Layer 10 of a small transformer language model trained on English Wikipedia (20 layers, counted from 0, width 128).
A neuron adds its activation times its output weights to the MLP's output. To switch it off is to set its activation to zero at one token and run the rest of the model.

Output weights of the MLP neurons that the questions are about. A number n stands for (n - 500) times 0.00049.
n0: 615 632 539 168 414 567 576 398 600 447 482 597 477 412 574 669 403 457 444 444 348 358 403 611 434 635 706 489 445 594 469 540 612 339 374 543 632 500 300 403 305 269 225 469 546 690 507 489 450 378 551 429 433 426 359 347 333 431 583 335 725 585 639 365 464 472 516 611 538 579 268 402 757 595 303 519 345 471 485 636 521 606 931 517 386 493 555 605 357 645 566 548 299 424 674 540 565 662 645 697 500 565 237 267 492 414 674 500 612 808 447 343 572 442 454 482 551 519 677 688 522 451 512 504 436 666 470 467
n93: 644 596 472 480 593 487 520 463 567 645 260 608 602 550 562 551 497 424 520 296 462 284 540 430 464 616 689 283 444 457 394 413 450 481 594 565 441 621 668 338 429 490 470 337 389 438 673 410 252 561 631 493 600 559 420 549 487 544 532 786 326 509 542 684 752 429 366 395 537 557 210 696 437 479 517 433 379 378 484 762 665 506 576 494 243 431 585 514 522 688 528 408 562 532 511 554 246 497 646 370 342 409 487 441 687 457 516 383 421 421 537 404 507 377 507 500 579 559 577 626 626 567 552 589 487 425 437 526
n155: 421 897 330 548 534 492 500 512 515 448 421 707 398 474 388 398 598 452 717 671 638 430 376 519 592 483 558 795 699 646 464 393 418 631 364 562 478 392 526 422 420 519 543 460 468 844 522 654 384 640 263 421 526 249 414 443 570 391 330 680 513 529 485 609 425 544 618 477 444 338 795 367 555 542 351 698 643 462 488 178 298 481 485 507 701 386 604 659 508 393 529 554 731 591 602 386 424 691 525 684 232 492 634 642 500 524 690 344 469 457 484 277 504 520 278 542 590 551 621 420 375 325 389 326 218 374 417 496
n267: 710 555 462 508 596 222 164 407 372 413 628 468 578 535 537 486 407 345 366 768 519 453 383 422 522 704 569 566 547 545 294 367 574 525 438 438 493 699 434 396 511 460 451 633 689 684 489 620 436 618 292 556 441 259 671 619 511 519 253 554 417 618 616 678 837 497 496 464 579 436 440 751 293 374 687 298 504 317 522 598 479 417 400 513 352 534 464 704 706 632 707 621 542 597 601 308 353 282 574 543 467 387 301 685 584 519 451 568 352 496 463 360 526 496 515 578 512 577 564 203 589 474 469 565 441 538 481 373
n296: 606 374 497 460 352 429 576 504 534 475 672 507 425 450 267 538 446 646 478 542 556 414 580 705 479 197 328 489 251 565 533 427 471 637 635 484 380 377 627 370 611 644 442 489 584 413 375 716 650 463 444 389 409 433 466 723 525 584 481 640 520 328 517 694 384 580 485 315 493 417 268 465 600 686 372 698 321 413 447 489 548 434 491 633 504 298 581 493 497 474 400 694 574 500 488 496 559 247 447 644 373 296 465 548 522 668 480 542 724 326 726 258 442 662 658 631 582 422 524 639 614 637 463 286 514 489 539 643
n344: 549 275 510 715 546 578 538 445 461 403 415 591 554 474 612 614 249 455 510 389 408 486 484 390 510 604 493 389 529 620 644 355 490 633 768 557 639 508 551 422 605 427 644 347 369 540 626 521 490 434 305 408 494 544 390 616 389 406 460 457 458 463 536 431 555 551 500 575 486 976 503 608 510 442 700 469 360 523 618 369 558 513 378 460 528 744 396 616 412 486 443 436 317 427 299 412 652 394 493 341 520 521 311 518 294 449 571 478 544 633 480 429 606 661 507 529 518 500 710 538 673 225 500 679 486 419 363 596
n370: 531 500 556 395 573 563 431 568 796 561 599 355 329 623 579 428 833 496 456 606 422 621 710 564 632 563 613 272 521 540 394 550 639 553 475 661 515 527 314 566 492 306 448 601 544 442 579 580 212 532 525 242 500 672 608 457 476 361 508 624 544 568 837 449 473 589 578 173 376 748 488 638 666 428 513 452 516 404 197 480 538 562 383 446 396 547 555 743 599 637 470 414 426 361 338 389 588 526 646 265 457 722 539 191 541 365 560 364 603 461 353 389 664 390 381 466 294 492 351 516 583 187 309 500 512 607 707 334
n433: 362 420 459 719 476 428 562 666 366 511 572 679 469 429 358 383 310 666 623 500 604 304 480 514 675 394 602 440 76 396 592 823 669 610 560 427 666 525 423 548 375 612 446 471 566 668 361 457 449 456 411 432 507 493 320 497 464 607 686 437 632 536 420 454 388 513 537 658 656 294 522 725 554 424 300 381 479 483 493 456 462 507 404 623 605 709 500 481 332 459 370 298 704 462 695 628 663 487 511 630 666 453 469 377 511 579 507 435 411 671 644 504 569 515 419 383 381 732 452 401 521 587 320 441 575 374 309 462
n471: 430 277 272 582 419 601 590 545 650 586 271 674 738 599 558 326 492 668 658 572 395 475 485 381 417 509 627 332 602 419 384 668 419 700 322 639 485 366 534 471 535 618 618 467 410 421 664 390 261 549 517 484 360 615 606 571 500 488 777 638 513 460 488 397 577 523 341 678 252 614 484 267 83 256 593 366 357 410 548 708 654 508 644 694 580 559 385 755 550 500 425 568 392 344 559 374 391 422 703 589 237 545 583 634 537 448 684 267 608 478 508 600 593 409 205 492 664 384 349 707 544 284 576 629 436 642 455 378

Each question names a token from some text and the token that comes next. It shows the activations a of the neurons there, in the order above. A number n stands for (n - 500) times 0.0048.

Then comes g, the gradient of the next token's log-probability with respect to the MLP's output, scaled to length 1. A neuron's effect is roughly proportional to its activation times (output weights . g). A number n stands for (n - 500) times 0.001.

"wa", then "ikh"
a: 653 492 470 500 499 488 465 832 487
g: 490 464 566 459 522 560 634 454 529 430 481 573 372 315 363 534 515 590 325 528 521 530 369 548 541 581 575 484 421 576 530 484 432 512 464 460 681 450 471 448 500 534 434 441 549 479 212 425 462 577 666 567 704 529 533 431 428 510 521 421 500 636 628 419 524 462 554 397 652 528 418 464 514 533 372 425 596 412 440 410 515 599 582 522 443 477 311 587 427 429 439 476 746 567 391 530 516 409 523 453 592 577 437 555 510 547 650 372 415 666 548 402 482 486 367 494 513 669 533 416 440 671 523 575 535 658 436 399
Which neuron, switched off, lowers the next token's probability most? n433

"earch", then ","
a: 470 484 478 499 477 711 500 466 701
g: 628 462 428 621 564 410 582 514 429 457 441 493 811 426 316 481 521 495 466 429 464 568 422 473 460 492 470 435 653 421 502 617 511 446 462 555 396 532 473 574 396 568 600 405 363 449 626 420 451 511 480 366 501 462 455 493 561 641 469 659 549 525 573 562 341 449 352 578 440 590 514 481 529 626 597 590 281 557 659 421 469 394 693 561 472 498 432 408 514 445 532 572 391 347 559 508 479 561 511 560 467 494 451 500 515 591 373 316 414 504 647 500 542 543 485 638 491 312 431 489 574 563 599 576 699 421 453 520
Which neuron, switched off, lowers the next token's probability most? n471

"t", then "op"
a: 465 471 511 699 519 471 471 476 488
g: 701 366 617 498 354 471 417 464 364 429 476 626 493 500 526 520 586 501 472 596 513 577 425 545 408 419 638 474 343 478 534 455 549 575 389 597 535 581 505 457 660 518 626 532 625 528 501 469 585 417 544 579 434 511 475 664 641 457 368 448 519 609 570 588 598 392 474 568 439 484 464 422 482 542 621 479 202 538 506 546 503 518 238 665 515 577 471 545 448 567 516 491 405 510 440 445 320 354 432 413 507 332 410 550 402 560 598 465 450 551 539 457 559 540 402 581 476 521 591 692 457 414 348 626 441 550 570 443
Which neuron, switched off, lowers the next token's probability most? n267

" of", then " information"
a: 498 499 707 497 711 475 510 465 494
g: 491 664 370 373 565 532 561 491 668 475 616 393 484 539 391 549 412 560 507 571 412 351 636 736 375 613 514 474 468 590 462 552 485 373 280 614 504 584 477 627 596 509 574 444 417 306 482 512 573 649 547 500 519 480 527 549 512 462 437 567 499 489 490 394 473 526 555 540 423 498 487 412 468 493 521 506 380 446 538 610 573 590 394 563 546 523 516 305 638 557 494 533 344 566 403 565 474 491 450 569 521 377 741 586 509 516 467 325 524 490 469 469 499 461 586 381 625 516 551 437 615 401 521 374 496 471 516 215
Which neuron, switched off, lowers the next token's probability most? n296

"k", then "t"
a: 500 500 500 470 803 472 498 467 497
g: 563 451 605 597 470 463 467 510 650 439 590 411 428 434 631 450 627 488 396 440 573 539 489 470 596 495 529 448 517 387 400 621 529 559 409 469 363 657 510 372 631 413 408 618 504 469 590 341 508 508 414 402 435 580 546 519 555 587 579 610 458 670 498 515 637 401 622 349 420 483 498 596 513 640 564 385 643 411 617 517 390 414 400 558 405 557 496 559 272 478 596 478 576 572 453 485 347 486 644 465 417 508 381 335 662 553 513 661 391 517 506 411 444 458 322 450 398 550 627 564 502 522 437 539 510 620 371 504
Which neuron, switched off, raises the next token's probability most? n296

" B", then "ne"
a: 480 637 497 485 473 493 499 472 469
g: 272 464 591 318 441 539 602 564 593 696 524 549 529 558 549 447 397 569 436 361 543 542 411 529 506 434 392 562 509 478 373 475 591 438 618 548 389 569 487 559 506 566 409 542 408 649 507 321 449 417 437 500 503 614 410 658 547 596 597 293 526 477 651 352 563 381 528 504 574 581 467 578 380 564 498 402 481 488 362 523 570 537 606 488 420 581 590 506 375 653 442 496 510 489 567 387 484 417 545 380 478 606 567 478 455 489 554 453 593 501 509 468 503 380 540 351 310 560 639 467 494 533 777 559 558 442 395 543
Which neuron, switched off, lowers the next token's probability most? n93

" off", then " Micro"
a: 495 488 668 472 473 466 477 509 471
g: 536 591 639 437 523 323 482 443 550 639 463 578 349 573 462 508 492 666 476 431 442 597 345 385 678 496 530 525 405 592 429 485 457 510 509 492 542 488 567 530 569 574 400 453 558 413 487 457 473 512 474 544 464 503 456 396 361 440 480 586 248 555 352 471 506 486 612 528 508 661 564 530 304 588 533 401 511 484 602 439 456 508 444 506 596 679 477 485 516 541 550 548 610 663 632 375 481 608 473 592 358 416 346 331 445 620 720 667 560 396 564 563 529 369 521 430 558 529 444 474 492 610 409 573 434 459 330 469
Which neuron, switched off, lowers the next token's probability most? n155

" Oper", then "ator"
a: 486 494 491 482 465 678 489 490 499
g: 391 451 593 543 506 465 533 499 572 597 544 665 430 429 367 706 665 548 340 379 468 437 514 400 441 588 366 509 313 473 512 534 465 505 519 513 640 542 496 603 432 563 546 382 711 509 568 463 499 459 432 583 479 505 483 692 480 407 575 506 505 523 392 475 588 423 525 323 498 643 488 539 602 431 430 407 589 209 604 321 604 415 495 374 575 472 497 613 522 406 533 512 591 419 441 457 493 529 613 554 550 473 425 353 631 528 517 620 399 656 579 540 473 464 451 440 404 499 707 503 442 519 474 570 422 421 473 497
Which neuron, switched off, lowers the next token's probability most? n344

".", then "5"
a: 827 644 465 494 492 560 468 465 487
g: 688 543 664 615 437 466 538 442 396 398 551 597 666 395 461 582 619 427 402 618 376 463 487 492 480 679 534 538 322 301 453 410 405 437 492 392 455 379 497 578 368 501 546 501 654 608 551 509 517 477 479 446 498 471 476 383 525 540 517 505 459 564 467 511 792 357 527 351 419 559 532 642 526 507 515 465 641 512 533 488 434 308 484 503 407 585 531 545 577 567 403 432 646 436 489 609 388 680 605 500 665 561 515 468 510 510 491 631 529 321 497 545 477 353 482 463 504 540 479 528 471 386 424 440 473 409 460 623
Which neuron, switched off, lowers the next token's probability most? n93

"G", then " P"
a: 617 465 478 478 491 489 496 496 465
g: 558 486 435 375 465 483 457 480 481 525 424 348 400 510 603 395 593 510 440 456 533 491 551 515 587 469 491 483 543 602 450 384 613 583 575 456 521 440 489 647 603 477 365 629 576 484 513 390 547 491 387 617 514 506 550 498 546 493 494 554 408 385 489 637 310 587 405 530 507 587 671 566 369 502 585 405 542 483 594 580 542 585 349 332 608 413 581 620 487 401 335 529 432 408 715 493 479 339 327 414 494 478 518 541 611 653 563 454 417 526 423 464 541 434 562 619 535 420 449 501 463 646 667 525 228 688 476 492
Which neuron, switched off, raises the next token's probability most? n0

"ment", then " channel"
a: 495 506 491 494 860 523 477 477 489
g: 507 459 592 440 556 582 590 443 528 551 485 524 436 408 415 392 602 445 443 595 479 477 558 470 547 478 534 246 467 536 442 602 538 608 535 386 357 448 547 471 284 549 608 533 645 451 695 583 484 465 399 335 370 458 346 609 542 488 547 313 383 569 461 461 527 540 510 338 525 580 639 484 610 568 441 505 510 379 522 504 480 410 564 552 552 442 605 544 490 532 614 373 471 514 369 644 491 479 496 494 559 429 393 499 618 522 502 575 691 606 730 492 647 515 522 484 580 467 592 497 420 571 309 402 489 356 367 575
Which neuron, switched off, lowers the next token's probability most? n296

"mark", then "s"
a: 484 627 498 465 539 465 499 466 465
g: 412 457 449 568 502 455 670 519 520 384 565 453 552 462 690 456 403 522 428 458 502 569 414 531 500 508 433 531 641 388 705 629 309 457 515 606 369 400 422 524 354 517 460 599 480 353 475 533 400 629 619 472 584 532 440 382 535 447 541 587 480 610 495 525 555 358 514 407 422 325 512 553 433 571 514 395 675 397 577 607 512 526 492 530 517 451 773 602 534 477 336 411 449 455 437 544 593 486 564 639 525 616 481 427 447 395 481 495 550 444 485 531 531 298 546 429 491 456 716 581 550 386 571 644 383 564 435 476
Which neuron, switched off, lowers the next token's probability most? n93

" (", then "As"
a: 495 468 577 465 465 497 492 486 467
g: 449 480 578 572 581 354 663 542 432 363 576 419 464 469 593 550 370 670 540 481 643 445 482 427 398 492 584 554 466 690 463 433 362 472 350 532 593 439 606 395 383 468 671 525 503 725 449 431 357 399 541 581 539 428 397 593 529 483 479 567 454 727 556 604 561 408 509 494 512 542 512 541 472 321 427 516 508 530 587 369 603 564 440 444 497 474 593 553 604 544 489 547 598 542 448 285 512 539 394 517 464 547 567 428 444 439 573 529 244 510 727 581 432 493 419 441 413 526 378 444 599 457 498 538 494 442 434 583
Which neuron, switched off, lowers the next token's probability most? n155

" (", then "B"
a: 489 473 782 482 486 483 491 466 465
g: 502 385 585 430 614 510 533 557 452 350 403 301 512 525 667 503 559 534 721 491 473 475 376 446 599 514 455 634 475 467 330 504 509 673 489 507 584 534 583 455 474 581 635 558 339 594 572 564 357 540 425 593 548 376 351 536 317 492 375 521 406 605 405 478 490 511 418 413 595 563 466 587 482 374 551 428 567 593 576 492 449 648 581 485 481 512 589 470 415 530 407 544 626 467 547 416 477 628 449 500 372 427 351 419 523 408 511 546 539 668 584 532 395 427 599 538 580 584 394 385 556 689 409 649 406 448 378 499
Which neuron, switched off, lowers the next token's probability most? n155

" Al", then "-"
a: 492 870 493 489 500 493 499 477 495
g: 515 508 591 362 562 438 419 405 421 510 427 469 571 523 551 608 593 442 513 455 569 336 515 438 476 345 419 523 447 610 482 541 585 509 506 491 434 533 658 516 551 510 538 556 484 528 566 501 613 565 466 461 167 555 434 382 677 433 459 376 622 615 520 597 610 422 472 552 517 606 682 417 501 402 657 640 426 523 516 647 375 409 405 313 444 459 565 471 520 707 523 468 454 444 569 447 412 597 522 514 630 498 635 485 436 550 484 587 487 373 373 649 543 532 569 554 504 344 408 321 526 413 492 341 494 516 551 506
Which neuron, switched off, raises the next token's probability most? n93